Layer 20 of a small transformer language model trained on English Wikipedia (23 layers, counted from 0, width 96).
A neuron's activation on a vector x is SiLU(gate . x) times (in . x), where the dot is the dot product.

Input weights of the MLP neurons that the questions are about. A number n stands for (n - 128) times 0.0079.
n71 gate: 169, 156, 96, 116, 134, 91, 156, 125, 107, 130, 72, 157, 138, 172, 103, 134, 131, 115, 81, 159, 119, 96, 145, 134, 59, 162, 111, 203, 82, 98, 91, 138, 104, 203, 189, 138, 127, 119, 62, 109, 155, 80, 101, 141, 138, 96, 113, 122, 154, 131, 96, 154, 147, 129, 65, 117, 155, 139, 152, 146, 78, 87, 105, 127, 184, 158, 137, 136, 169, 194, 136, 132, 69, 142, 142, 152, 131, 66, 113, 132, 66, 123, 119, 57, 124, 163, 150, 108, 142, 125, 86, 162, 209, 107, 82, 126
n93 gate: 169, 130, 93, 116, 198, 151, 62, 152, 103, 177, 167, 149, 82, 179, 141, 202, 149, 53, 172, 112, 130, 136, 143, 147, 120, 98, 217, 200, 178, 98, 82, 84, 167, 175, 95, 181, 94, 213, 150, 163, 106, 107, 114, 92, 169, 167, 41, 140, 97, 124, 100, 116, 160, 87, 113, 112, 147, 112, 133, 131, 134, 91, 122, 64, 93, 215, 145, 146, 163, 152, 140, 152, 113, 110, 66, 117, 99, 86, 148, 84, 121, 100, 70, 121, 169, 174, 103, 169, 126, 157, 124, 148, 177, 75, 86, 143
n120 gate: 127, 140, 113, 126, 172, 91, 60, 185, 167, 111, 106, 139, 90, 155, 119, 122, 150, 66, 108, 116, 183, 69, 174, 112, 122, 164, 81, 146, 175, 168, 121, 169, 94, 138, 188, 187, 178, 164, 127, 97, 128, 91, 157, 150, 115, 135, 98, 173, 127, 150, 169, 55, 21, 231, 112, 187, 116, 16, 109, 103, 147, 128, 54, 197, 128, 189, 170, 93, 181, 124, 125, 92, 133, 77, 122, 138, 97, 91, 179, 64, 93, 100, 54, 187, 114, 98, 150, 69, 143, 101, 91, 69, 108, 151, 107, 96
n246 gate: 167, 133, 155, 81, 153, 74, 73, 123, 160, 134, 75, 59, 75, 106, 91, 162, 119, 121, 129, 205, 121, 68, 63, 153, 83, 50, 111, 198, 97, 130, 101, 174, 113, 201, 33, 93, 158, 129, 122, 87, 159, 136, 148, 73, 114, 140, 129, 113, 116, 128, 178, 97, 129, 104, 99, 191, 98, 94, 156, 76, 156, 128, 80, 127, 139, 109, 117, 165, 205, 181, 141, 57, 75, 162, 100, 74, 95, 142, 129, 172, 85, 148, 90, 111, 140, 85, 238, 213, 98, 77, 166, 124, 97, 137, 111, 100
n280 gate: 171, 172, 174, 156, 120, 24, 85, 150, 156, 171, 132, 119, 105, 130, 143, 123, 179, 158, 121, 140, 106, 169, 82, 98, 130, 87, 225, 73, 151, 116, 190, 83, 123, 109, 130, 103, 136, 87, 129, 110, 69, 67, 107, 88, 107, 231, 191, 162, 207, 90, 72, 141, 153, 205, 160, 194, 47, 75, 154, 123, 90, 142, 108, 145, 130, 132, 132, 155, 89, 110, 187, 72, 85, 123, 115, 175, 103, 132, 145, 196, 144, 118, 81, 123, 188, 108, 71, 87, 88, 66, 108, 102, 143, 182, 137, 56
n372 gate: 155, 101, 103, 70, 191, 136, 54, 161, 46, 237, 133, 90, 123, 116, 159, 156, 144, 140, 162, 173, 101, 119, 178, 151, 122, 122, 132, 72, 51, 166, 162, 66, 97, 58, 171, 142, 117, 57, 104, 21, 152, 94, 169, 179, 112, 183, 149, 112, 217, 113, 32, 87, 67, 103, 108, 199, 127, 69, 173, 106, 114, 141, 125, 176, 155, 110, 169, 156, 152, 149, 115, 140, 98, 90, 119, 170, 101, 123, 157, 81, 125, 135, 118, 198, 134, 56, 123, 53, 159, 123, 144, 80, 121, 112, 129, 57
n423 gate: 177, 73, 96, 123, 94, 117, 142, 229, 103, 113, 110, 136, 95, 123, 157, 121, 173, 132, 177, 144, 151, 105, 148, 187, 130, 88, 71, 146, 76, 177, 53, 65, 104, 149, 71, 93, 216, 109, 118, 154, 102, 95, 170, 167, 127, 186, 34, 89, 151, 118, 130, 47, 88, 171, 98, 207, 118, 80, 136, 118, 110, 73, 105, 122, 66, 132, 88, 205, 194, 163, 181, 82, 95, 136, 156, 116, 122, 133, 215, 141, 130, 144, 112, 146, 108, 83, 185, 176, 152, 112, 113, 155, 123, 87, 86, 84
n545 gate: 187, 174, 128, 125, 101, 94, 90, 164, 129, 167, 190, 100, 91, 78, 105, 130, 148, 134, 205, 138, 127, 69, 60, 146, 157, 101, 86, 120, 95, 87, 154, 113, 76, 126, 129, 175, 169, 112, 88, 58, 76, 153, 131, 61, 103, 165, 126, 124, 123, 221, 117, 26, 147, 133, 129, 199, 159, 78, 138, 170, 134, 122, 123, 180, 98, 155, 117, 144, 197, 162, 216, 123, 102, 126, 104, 135, 133, 218, 112, 126, 79, 164, 121, 179, 121, 85, 133, 184, 139, 66, 160, 95, 88, 189, 115, 127
n555 gate: 158, 175, 120, 78, 189, 77, 68, 139, 95, 120, 162, 138, 85, 159, 63, 155, 191, 79, 89, 60, 177, 109, 132, 80, 125, 91, 166, 160, 136, 222, 241, 120, 132, 107, 111, 170, 92, 150, 124, 101, 142, 143, 49, 90, 119, 129, 128, 166, 117, 216, 166, 83, 116, 153, 137, 131, 100, 127, 92, 153, 175, 180, 82, 138, 123, 136, 141, 177, 119, 112, 128, 87, 92, 60, 17, 180, 102, 68, 82, 76, 13, 99, 43, 184, 170, 51, 207, 135, 160, 159, 141, 129, 182, 159, 81, 101
n71 in: 129, 40, 95, 117, 114, 152, 155, 124, 120, 59, 92, 140, 174, 186, 131, 129, 138, 140, 133, 124, 138, 177, 58, 185, 124, 123, 160, 118, 147, 148, 173, 129, 70, 90, 144, 154, 112, 107, 115, 85, 101, 133, 141, 150, 126, 114, 139, 87, 118, 168, 104, 152, 194, 138, 69, 100, 147, 122, 79, 131, 140, 168, 168, 180, 136, 106, 128, 117, 97, 199, 181, 102, 101, 101, 68, 131, 174, 185, 74, 127, 135, 128, 132, 74, 75, 163, 111, 120, 98, 123, 90, 136, 203, 110, 134, 112
n93 in: 150, 106, 127, 63, 85, 126, 176, 113, 144, 80, 70, 105, 159, 171, 63, 99, 166, 130, 112, 52, 172, 129, 151, 137, 152, 111, 146, 101, 148, 79, 112, 122, 88, 153, 223, 176, 50, 123, 189, 126, 149, 152, 82, 187, 113, 147, 25, 185, 172, 159, 123, 64, 156, 95, 116, 138, 123, 191, 182, 129, 164, 148, 156, 166, 139, 47, 110, 143, 128, 116, 81, 134, 36, 128, 80, 104, 120, 150, 205, 112, 168, 208, 140, 116, 163, 170, 164, 124, 213, 153, 135, 175, 116, 202, 147, 139
n120 in: 71, 119, 72, 166, 130, 143, 102, 70, 104, 119, 116, 155, 132, 115, 114, 83, 169, 140, 158, 81, 160, 92, 142, 149, 115, 115, 113, 184, 159, 149, 149, 121, 102, 84, 203, 74, 82, 148, 109, 88, 62, 131, 176, 193, 102, 120, 56, 105, 99, 120, 159, 117, 93, 106, 104, 169, 205, 125, 44, 121, 163, 81, 107, 85, 135, 104, 94, 149, 127, 154, 110, 133, 136, 180, 116, 170, 81, 101, 102, 157, 86, 108, 94, 84, 157, 148, 144, 197, 193, 121, 97, 115, 137, 205, 166, 126
n246 in: 127, 108, 147, 46, 181, 138, 152, 131, 141, 140, 128, 165, 162, 173, 145, 171, 110, 100, 137, 136, 143, 106, 126, 128, 137, 105, 145, 97, 104, 125, 91, 225, 72, 141, 163, 163, 91, 130, 116, 133, 114, 63, 126, 184, 83, 93, 104, 144, 182, 147, 161, 120, 88, 83, 101, 118, 78, 95, 81, 135, 88, 73, 147, 202, 192, 145, 73, 114, 104, 166, 141, 199, 108, 102, 152, 126, 116, 11, 136, 135, 125, 85, 158, 123, 125, 90, 162, 106, 181, 174, 85, 165, 108, 159, 65, 21
n280 in: 158, 151, 196, 119, 77, 67, 129, 112, 153, 191, 184, 173, 94, 52, 98, 141, 126, 148, 130, 129, 144, 162, 81, 113, 122, 70, 162, 120, 160, 125, 171, 114, 148, 105, 128, 103, 142, 90, 160, 108, 115, 115, 110, 77, 189, 203, 172, 146, 113, 118, 153, 133, 107, 146, 196, 169, 155, 80, 105, 144, 79, 194, 104, 249, 143, 109, 114, 42, 115, 129, 219, 92, 77, 112, 119, 102, 115, 143, 78, 141, 115, 88, 113, 135, 135, 86, 122, 63, 145, 80, 127, 86, 162, 212, 128, 120
n372 in: 129, 143, 128, 91, 80, 226, 79, 76, 172, 122, 164, 134, 83, 114, 138, 174, 173, 153, 73, 110, 118, 114, 96, 186, 121, 110, 161, 111, 89, 216, 183, 166, 204, 135, 168, 126, 163, 133, 127, 96, 146, 201, 109, 181, 117, 138, 55, 126, 118, 107, 101, 115, 134, 95, 98, 143, 98, 95, 90, 106, 124, 32, 120, 115, 100, 167, 102, 161, 175, 154, 150, 142, 107, 98, 76, 161, 123, 90, 195, 140, 201, 133, 114, 168, 47, 187, 141, 116, 188, 200, 208, 94, 103, 94, 114, 121
n423 in: 60, 131, 90, 140, 87, 120, 149, 141, 154, 187, 157, 117, 128, 44, 144, 172, 150, 134, 140, 105, 146, 183, 98, 124, 169, 33, 109, 157, 135, 96, 119, 161, 112, 157, 78, 136, 111, 160, 121, 111, 77, 94, 123, 161, 127, 107, 81, 107, 72, 120, 171, 80, 147, 161, 93, 97, 163, 113, 74, 164, 91, 123, 218, 166, 198, 65, 173, 134, 116, 105, 129, 118, 56, 190, 127, 147, 93, 111, 153, 141, 162, 133, 57, 99, 128, 135, 182, 188, 156, 117, 115, 114, 179, 130, 161, 122
n545 in: 141, 124, 127, 205, 121, 119, 133, 153, 127, 145, 155, 100, 136, 118, 168, 94, 119, 52, 151, 113, 77, 146, 81, 133, 90, 84, 140, 127, 82, 140, 172, 138, 87, 131, 115, 115, 54, 203, 98, 181, 84, 162, 208, 149, 105, 146, 136, 111, 73, 152, 117, 87, 155, 102, 121, 96, 127, 183, 234, 95, 172, 186, 119, 93, 149, 84, 172, 159, 86, 153, 135, 92, 192, 115, 82, 85, 142, 98, 94, 167, 117, 99, 176, 53, 162, 125, 167, 141, 108, 96, 108, 131, 208, 116, 90, 187
n555 in: 143, 132, 130, 75, 104, 80, 140, 140, 128, 130, 128, 136, 154, 60, 141, 111, 156, 188, 179, 88, 151, 193, 111, 149, 77, 149, 96, 152, 145, 135, 37, 109, 162, 80, 126, 199, 158, 148, 126, 101, 104, 155, 144, 214, 82, 94, 106, 144, 138, 148, 178, 133, 178, 60, 178, 219, 95, 174, 94, 84, 164, 77, 150, 70, 59, 119, 146, 121, 155, 127, 90, 77, 128, 99, 156, 181, 75, 198, 159, 119, 86, 119, 163, 72, 124, 129, 138, 140, 93, 91, 16, 227, 91, 172, 89, 152

Each question shows a token from some text and the vector x that enters the MLP there. A number n stands for (n - 128) times 0.029.

"F": 115, 134, 143, 145, 127, 129, 119, 130, 178, 133, 148, 128, 144, 121, 140, 136, 159, 115, 107, 120, 130, 123, 121, 102, 142, 135, 144, 137, 130, 77, 137, 141, 121, 140, 141, 115, 106, 156, 93, 146, 142, 130, 126, 121, 120, 76, 119, 127, 129, 138, 130, 126, 139, 147, 129, 133, 132, 112, 141, 136, 143, 118, 131, 141, 148, 115, 153, 111, 122, 130, 119, 117, 144, 104, 127, 127, 112, 123, 140, 126, 105, 123, 136, 132, 132, 141, 98, 134, 138, 119, 97, 134, 118, 125, 126, 119
The neuron with the highest activation: n120

"0": 130, 141, 156, 129, 136, 155, 143, 127, 142, 109, 131, 126, 131, 122, 141, 91, 119, 149, 165, 117, 126, 124, 131, 114, 164, 136, 127, 119, 152, 137, 134, 142, 131, 122, 139, 128, 119, 142, 99, 127, 130, 107, 120, 145, 108, 115, 117, 128, 126, 138, 137, 121, 121, 116, 137, 102, 125, 116, 120, 139, 133, 98, 123, 162, 150, 135, 128, 89, 110, 109, 117, 144, 152, 110, 125, 98, 116, 120, 140, 121, 123, 154, 151, 143, 94, 118, 128, 140, 130, 108, 107, 142, 119, 117, 184, 130
The neuron with the highest activation: n120

"ent": 138, 105, 129, 134, 137, 128, 201, 117, 145, 150, 109, 124, 135, 102, 112, 123, 99, 118, 132, 128, 104, 154, 113, 146, 194, 120, 135, 118, 139, 129, 107, 120, 108, 145, 112, 113, 132, 120, 96, 149, 114, 123, 98, 121, 128, 104, 146, 103, 131, 130, 135, 146, 137, 139, 154, 136, 154, 122, 95, 126, 160, 138, 126, 121, 132, 152, 156, 81, 118, 128, 105, 128, 176, 131, 118, 139, 121, 136, 122, 125, 128, 113, 125, 130, 133, 107, 107, 137, 110, 102, 134, 141, 105, 127, 118, 124
The two highest activations, in order: n93, n372

"er": 155, 110, 112, 138, 138, 130, 126, 128, 120, 170, 122, 151, 137, 133, 150, 142, 136, 130, 133, 123, 133, 135, 145, 116, 196, 136, 144, 119, 116, 136, 126, 132, 167, 146, 131, 140, 142, 97, 142, 129, 137, 120, 115, 119, 114, 135, 104, 135, 131, 91, 116, 143, 109, 115, 143, 146, 120, 131, 101, 156, 131, 130, 199, 161, 90, 132, 140, 140, 124, 134, 135, 156, 137, 144, 126, 118, 136, 130, 122, 159, 128, 120, 125, 92, 130, 120, 143, 161, 155, 185, 121, 123, 107, 96, 138, 105
The neuron with the highest activation: n423

" 5": 131, 130, 164, 157, 120, 116, 146, 108, 154, 114, 122, 157, 126, 102, 127, 100, 112, 124, 170, 121, 101, 131, 132, 122, 156, 133, 127, 118, 158, 142, 130, 143, 134, 80, 114, 130, 129, 145, 113, 124, 121, 125, 112, 133, 130, 98, 109, 123, 111, 111, 141, 133, 131, 113, 130, 125, 110, 134, 146, 135, 144, 117, 124, 158, 165, 116, 115, 105, 103, 108, 114, 139, 155, 99, 102, 124, 107, 128, 131, 126, 92, 135, 147, 137, 123, 124, 138, 130, 124, 132, 115, 119, 128, 151, 180, 117
Which neuron fires most, and how strongly? n372, at about 0.36

"-": 133, 119, 128, 123, 144, 110, 148, 89, 167, 114, 123, 114, 146, 152, 121, 132, 147, 122, 132, 129, 105, 130, 119, 140, 169, 159, 118, 155, 132, 122, 111, 148, 137, 110, 91, 141, 114, 142, 91, 112, 143, 137, 107, 135, 140, 92, 151, 139, 140, 98, 148, 129, 144, 109, 128, 109, 128, 156, 146, 115, 160, 128, 134, 113, 120, 103, 126, 111, 107, 153, 83, 103, 115, 108, 77, 139, 123, 122, 133, 124, 130, 130, 121, 111, 107, 155, 121, 133, 116, 145, 129, 124, 127, 130, 125, 128
The two highest activations, in order: n71, n555

"am": 99, 145, 148, 172, 121, 130, 173, 65, 146, 103, 138, 163, 136, 101, 96, 129, 139, 117, 106, 135, 108, 96, 101, 152, 168, 123, 162, 133, 115, 158, 107, 149, 171, 141, 135, 54, 114, 103, 116, 127, 96, 110, 123, 114, 128, 132, 100, 124, 105, 124, 127, 127, 123, 119, 107, 112, 140, 112, 117, 135, 137, 164, 155, 97, 104, 152, 116, 92, 135, 124, 117, 134, 101, 153, 139, 155, 145, 93, 146, 153, 140, 139, 119, 155, 114, 171, 123, 143, 142, 163, 120, 108, 108, 105, 117, 109
The neuron with the highest activation: n555

"ial": 134, 104, 143, 161, 142, 141, 164, 129, 133, 136, 95, 129, 115, 150, 149, 99, 145, 137, 128, 109, 123, 133, 110, 138, 191, 122, 124, 130, 116, 130, 128, 133, 139, 136, 101, 144, 103, 116, 110, 136, 175, 117, 123, 135, 108, 138, 130, 136, 144, 96, 125, 159, 106, 157, 154, 139, 104, 118, 141, 133, 131, 132, 155, 168, 145, 137, 129, 96, 117, 107, 109, 124, 145, 123, 121, 143, 135, 134, 135, 193, 124, 137, 128, 126, 143, 101, 160, 120, 148, 171, 132, 147, 141, 129, 155, 127
The three highest activations, in order: n555, n120, n280

"g": 125, 137, 138, 196, 143, 138, 184, 153, 147, 116, 114, 144, 113, 156, 135, 165, 149, 114, 131, 90, 96, 112, 136, 107, 188, 135, 105, 124, 117, 142, 116, 126, 150, 162, 128, 153, 115, 126, 118, 132, 95, 142, 108, 133, 121, 112, 166, 149, 128, 106, 119, 157, 151, 128, 161, 101, 115, 134, 127, 111, 144, 132, 125, 131, 138, 94, 146, 133, 88, 139, 109, 107, 139, 124, 134, 138, 118, 122, 143, 125, 118, 149, 174, 120, 130, 145, 125, 152, 111, 134, 130, 126, 123, 133, 122, 102
The neuron with the highest activation: n120

"y": 129, 134, 135, 73, 130, 149, 157, 131, 129, 147, 143, 162, 167, 162, 120, 147, 127, 126, 142, 126, 95, 156, 117, 125, 197, 152, 138, 130, 130, 139, 96, 126, 105, 148, 94, 146, 147, 125, 94, 151, 134, 129, 140, 126, 115, 90, 119, 112, 122, 136, 108, 125, 148, 125, 124, 157, 129, 145, 121, 99, 127, 118, 161, 136, 107, 109, 141, 130, 141, 113, 129, 143, 153, 104, 93, 103, 128, 113, 151, 135, 129, 95, 109, 143, 131, 144, 119, 118, 107, 136, 110, 170, 110, 141, 115, 130
The neuron with the highest activation: n93

" |": 113, 128, 115, 136, 129, 127, 160, 105, 129, 111, 121, 129, 123, 142, 130, 115, 123, 140, 115, 141, 129, 129, 92, 118, 158, 135, 114, 118, 107, 77, 118, 123, 131, 121, 135, 149, 121, 129, 139, 105, 125, 125, 115, 134, 129, 119, 108, 130, 108, 93, 149, 146, 123, 117, 120, 120, 117, 132, 110, 127, 130, 119, 147, 109, 123, 123, 113, 114, 125, 143, 138, 102, 107, 125, 121, 110, 107, 123, 122, 123, 136, 117, 153, 133, 134, 141, 126, 134, 135, 137, 123, 131, 119, 138, 193, 127
The two highest activations, in order: n545, n280

"ly": 138, 119, 122, 146, 133, 143, 173, 107, 122, 137, 130, 144, 159, 122, 127, 113, 149, 122, 144, 133, 113, 144, 110, 134, 200, 154, 131, 137, 113, 138, 92, 133, 123, 139, 117, 155, 125, 101, 137, 121, 130, 117, 109, 127, 117, 147, 130, 110, 121, 131, 134, 149, 140, 142, 155, 124, 112, 146, 152, 130, 140, 131, 128, 135, 155, 131, 147, 135, 111, 142, 112, 147, 146, 103, 132, 126, 119, 121, 152, 149, 127, 121, 141, 148, 122, 156, 121, 115, 123, 115, 126, 157, 140, 150, 155, 128
The neuron with the highest activation: n372

"n": 96, 134, 106, 113, 100, 126, 158, 122, 146, 127, 115, 91, 143, 130, 130, 138, 163, 104, 131, 132, 121, 101, 104, 155, 195, 125, 111, 141, 135, 114, 108, 137, 130, 134, 149, 107, 127, 110, 86, 117, 115, 136, 116, 148, 112, 143, 137, 99, 127, 115, 129, 121, 143, 108, 145, 151, 115, 113, 83, 104, 133, 168, 153, 141, 111, 101, 134, 137, 102, 132, 113, 128, 131, 136, 116, 101, 152, 133, 124, 134, 124, 142, 132, 140, 142, 143, 153, 145, 136, 169, 139, 127, 125, 122, 119, 141
Which neuron fires most, and how strongly? n423, at about 1.2

" G": 121, 108, 125, 145, 130, 131, 144, 143, 180, 140, 133, 140, 136, 111, 110, 148, 147, 142, 108, 115, 130, 141, 120, 137, 161, 133, 123, 137, 125, 116, 115, 117, 111, 124, 138, 116, 126, 135, 134, 131, 137, 139, 139, 139, 127, 97, 122, 138, 139, 126, 113, 123, 141, 122, 135, 132, 107, 133, 144, 126, 126, 132, 141, 122, 132, 110, 131, 122, 131, 129, 121, 131, 135, 113, 111, 125, 106, 139, 127, 93, 104, 117, 126, 136, 119, 148, 122, 128, 136, 150, 118, 151, 119, 122, 118, 134
The three highest activations, in order: n280, n93, n120

"e": 137, 145, 141, 143, 121, 119, 149, 152, 152, 131, 110, 136, 132, 142, 121, 139, 158, 113, 158, 121, 101, 133, 115, 122, 177, 143, 125, 118, 124, 139, 99, 131, 147, 110, 161, 130, 109, 156, 80, 141, 118, 169, 103, 108, 124, 102, 179, 113, 115, 142, 142, 139, 143, 126, 144, 126, 114, 117, 130, 96, 124, 126, 128, 142, 107, 90, 137, 125, 124, 146, 181, 106, 141, 126, 132, 124, 141, 118, 100, 127, 105, 117, 150, 149, 162, 112, 125, 145, 125, 133, 100, 160, 141, 148, 136, 116
Which neuron fires most, and how strongly? n545, at about 5.4

"ang": 157, 137, 141, 141, 94, 125, 143, 117, 158, 117, 102, 141, 120, 148, 105, 130, 143, 98, 120, 124, 62, 130, 145, 126, 172, 106, 115, 114, 122, 137, 88, 99, 148, 157, 137, 137, 108, 119, 111, 138, 75, 137, 129, 115, 107, 94, 109, 95, 144, 145, 175, 174, 139, 151, 145, 122, 122, 124, 118, 140, 135, 162, 122, 135, 114, 112, 109, 99, 138, 167, 123, 78, 110, 126, 111, 120, 157, 112, 122, 99, 127, 130, 153, 151, 131, 148, 123, 147, 145, 134, 113, 142, 105, 124, 127, 116
The neuron with the highest activation: n71

"ost": 126, 123, 147, 154, 109, 167, 156, 109, 134, 138, 145, 154, 109, 122, 141, 106, 122, 132, 112, 142, 93, 145, 152, 118, 186, 118, 177, 149, 121, 99, 101, 129, 146, 130, 124, 124, 119, 125, 94, 129, 123, 136, 82, 152, 118, 104, 65, 126, 138, 158, 116, 110, 135, 155, 139, 105, 175, 115, 133, 115, 110, 147, 149, 137, 175, 143, 107, 117, 115, 93, 132, 131, 161, 125, 125, 119, 140, 127, 156, 132, 155, 91, 98, 136, 138, 121, 129, 159, 165, 117, 144, 154, 114, 127, 119, 101
The two highest activations, in order: n93, n555

"ed": 112, 156, 127, 132, 135, 149, 123, 124, 120, 130, 137, 144, 162, 100, 116, 131, 119, 138, 145, 144, 118, 127, 139, 116, 199, 132, 107, 125, 98, 131, 116, 109, 134, 89, 145, 125, 107, 91, 114, 125, 143, 126, 125, 153, 121, 122, 116, 128, 131, 108, 122, 120, 128, 93, 125, 99, 128, 118, 149, 133, 129, 134, 131, 88, 156, 114, 129, 154, 149, 115, 131, 106, 166, 128, 160, 130, 127, 108, 131, 118, 138, 116, 175, 117, 114, 161, 114, 112, 138, 162, 128, 124, 142, 116, 147, 104
The two highest activations, in order: n372, n280

"em": 83, 106, 118, 126, 118, 158, 166, 106, 131, 108, 140, 165, 174, 140, 109, 148, 87, 133, 122, 152, 85, 109, 135, 128, 150, 128, 124, 134, 132, 148, 139, 157, 113, 139, 107, 72, 63, 105, 92, 128, 128, 159, 88, 137, 138, 97, 145, 96, 118, 137, 140, 112, 121, 117, 106, 133, 117, 107, 90, 124, 138, 149, 96, 138, 169, 90, 89, 133, 130, 125, 86, 155, 162, 165, 134, 122, 158, 120, 135, 137, 148, 160, 117, 130, 143, 124, 150, 120, 132, 184, 130, 126, 85, 71, 104, 138
Which neuron fires most, and how strongly? n555, at about 1.3

" J": 117, 122, 100, 103, 152, 141, 149, 147, 169, 151, 141, 159, 130, 104, 112, 129, 156, 104, 119, 136, 103, 134, 129, 141, 148, 123, 111, 158, 136, 102, 121, 121, 148, 110, 127, 126, 100, 122, 120, 129, 150, 120, 138, 150, 164, 104, 140, 89, 133, 134, 101, 157, 144, 110, 141, 115, 142, 128, 127, 110, 126, 139, 157, 124, 95, 104, 123, 123, 108, 107, 135, 137, 128, 138, 162, 111, 119, 128, 117, 105, 128, 129, 155, 127, 137, 189, 109, 137, 132, 188, 104, 148, 156, 159, 122, 146
Which neuron fires most, and how strongly? n93, at about 1.4

"ear": 121, 92, 138, 210, 156, 148, 159, 119, 140, 136, 122, 165, 137, 105, 120, 143, 75, 130, 107, 127, 142, 114, 96, 147, 159, 112, 116, 115, 151, 133, 105, 140, 101, 109, 174, 116, 93, 103, 74, 140, 167, 126, 71, 134, 135, 171, 127, 138, 105, 133, 138, 135, 109, 86, 181, 108, 101, 123, 139, 143, 89, 147, 143, 135, 191, 143, 100, 149, 106, 118, 111, 133, 132, 129, 130, 124, 185, 108, 146, 142, 121, 133, 129, 135, 105, 184, 143, 108, 143, 126, 144, 134, 116, 131, 113, 130
The neuron with the highest activation: n555

"T": 146, 109, 141, 138, 138, 118, 138, 141, 171, 175, 132, 131, 116, 144, 132, 128, 99, 129, 118, 130, 112, 119, 109, 107, 163, 129, 138, 156, 157, 102, 113, 129, 130, 144, 85, 104, 131, 135, 162, 137, 136, 139, 128, 127, 132, 129, 133, 127, 116, 133, 137, 124, 134, 134, 110, 152, 111, 101, 127, 136, 112, 109, 104, 142, 155, 150, 147, 92, 143, 128, 125, 136, 155, 129, 132, 120, 120, 138, 117, 106, 137, 127, 136, 118, 130, 126, 125, 117, 127, 157, 86, 134, 103, 132, 118, 148
Which neuron fires most, and how strongly? n246, at about 1.3

"o": 116, 128, 160, 123, 117, 151, 169, 157, 155, 152, 120, 108, 131, 109, 142, 114, 115, 119, 146, 128, 124, 124, 141, 93, 163, 149, 109, 140, 124, 111, 117, 115, 148, 114, 128, 146, 147, 134, 78, 127, 111, 130, 101, 125, 125, 84, 152, 131, 131, 102, 189, 142, 145, 85, 194, 131, 134, 126, 105, 113, 121, 119, 114, 109, 166, 136, 139, 105, 110, 99, 106, 90, 152, 118, 169, 142, 77, 131, 105, 155, 112, 149, 80, 149, 152, 129, 158, 127, 112, 115, 108, 128, 114, 158, 135, 124
The neuron with the highest activation: n71

" res": 146, 122, 155, 135, 124, 109, 95, 123, 146, 163, 111, 118, 156, 144, 118, 100, 129, 127, 105, 136, 116, 138, 149, 126, 184, 104, 109, 130, 126, 109, 148, 121, 116, 138, 102, 105, 110, 130, 114, 122, 141, 125, 137, 118, 151, 123, 109, 120, 132, 138, 171, 104, 107, 130, 150, 139, 159, 103, 106, 99, 99, 134, 136, 149, 84, 114, 125, 123, 150, 135, 126, 167, 141, 136, 120, 114, 117, 104, 132, 131, 183, 115, 135, 149, 124, 124, 170, 97, 142, 201, 145, 129, 93, 152, 138, 130
The two highest activations, in order: n372, n246

" ar": 118, 104, 149, 120, 145, 114, 132, 110, 136, 108, 139, 83, 121, 144, 97, 80, 136, 143, 135, 136, 119, 88, 122, 91, 177, 136, 134, 147, 138, 118, 110, 143, 132, 120, 141, 109, 85, 117, 114, 152, 165, 150, 115, 111, 144, 155, 111, 90, 114, 143, 148, 159, 141, 162, 139, 114, 85, 136, 119, 126, 124, 92, 138, 116, 125, 112, 150, 114, 121, 141, 102, 197, 127, 101, 153, 100, 138, 110, 126, 127, 127, 112, 152, 119, 106, 106, 178, 146, 123, 172, 128, 128, 138, 117, 103, 126
The neuron with the highest activation: n246

" to": 137, 139, 140, 103, 99, 145, 123, 132, 112, 155, 126, 156, 141, 121, 133, 116, 126, 121, 114, 130, 109, 131, 86, 131, 191, 159, 120, 145, 107, 120, 128, 133, 118, 150, 104, 123, 126, 99, 150, 116, 139, 160, 148, 113, 133, 107, 101, 117, 130, 108, 109, 146, 114, 135, 120, 130, 116, 166, 113, 118, 125, 121, 156, 160, 122, 127, 98, 121, 133, 104, 106, 119, 149, 110, 128, 156, 117, 147, 118, 99, 144, 110, 126, 97, 134, 116, 149, 128, 125, 166, 149, 167, 136, 152, 143, 130
The three highest activations, in order: n545, n120, n280

" (": 112, 121, 142, 130, 128, 143, 145, 114, 175, 124, 116, 137, 168, 151, 128, 123, 125, 115, 113, 121, 154, 155, 130, 138, 133, 173, 115, 138, 154, 116, 124, 119, 137, 142, 84, 111, 102, 151, 130, 121, 143, 135, 122, 125, 124, 83, 129, 116, 130, 121, 168, 120, 135, 143, 138, 108, 146, 155, 127, 148, 131, 128, 166, 122, 112, 123, 139, 115, 115, 112, 110, 127, 115, 116, 126, 145, 102, 113, 132, 128, 121, 127, 114, 144, 109, 130, 111, 114, 130, 105, 157, 130, 137, 136, 137, 111
The neuron with the highest activation: n280

"ec": 143, 113, 135, 107, 98, 144, 159, 133, 148, 145, 130, 147, 108, 127, 101, 106, 151, 130, 86, 112, 88, 112, 133, 103, 167, 102, 148, 110, 101, 91, 141, 85, 153, 127, 154, 162, 121, 111, 98, 151, 101, 126, 107, 107, 106, 126, 170, 101, 121, 105, 114, 99, 126, 103, 120, 141, 157, 111, 135, 171, 145, 122, 151, 109, 156, 123, 99, 87, 101, 165, 141, 188, 129, 140, 127, 111, 146, 122, 131, 122, 162, 152, 126, 140, 109, 121, 137, 143, 137, 190, 134, 145, 119, 125, 117, 133
The neuron with the highest activation: n555

"ar": 133, 123, 145, 142, 94, 142, 112, 113, 125, 122, 149, 150, 151, 121, 118, 115, 157, 133, 137, 135, 117, 141, 71, 140, 181, 139, 189, 127, 109, 118, 107, 129, 152, 153, 130, 112, 135, 120, 127, 129, 132, 143, 127, 131, 126, 103, 101, 157, 109, 141, 118, 159, 118, 146, 94, 113, 119, 131, 124, 121, 122, 132, 154, 114, 60, 93, 122, 158, 139, 109, 135, 126, 147, 112, 86, 99, 147, 117, 120, 126, 181, 121, 58, 155, 106, 103, 123, 118, 130, 148, 103, 163, 104, 147, 111, 97
The two highest activations, in order: n93, n423

"oun": 164, 118, 156, 109, 135, 125, 164, 124, 149, 105, 115, 134, 178, 110, 134, 130, 148, 119, 101, 140, 153, 138, 117, 110, 189, 161, 125, 131, 104, 133, 112, 122, 143, 125, 143, 100, 113, 128, 73, 147, 147, 154, 138, 138, 120, 109, 131, 126, 140, 144, 123, 169, 122, 98, 113, 111, 134, 127, 105, 99, 141, 131, 148, 128, 138, 143, 115, 131, 108, 147, 115, 135, 149, 123, 136, 118, 120, 99, 99, 132, 98, 118, 101, 137, 121, 126, 138, 150, 141, 156, 126, 153, 130, 130, 121, 109
The neuron with the highest activation: n71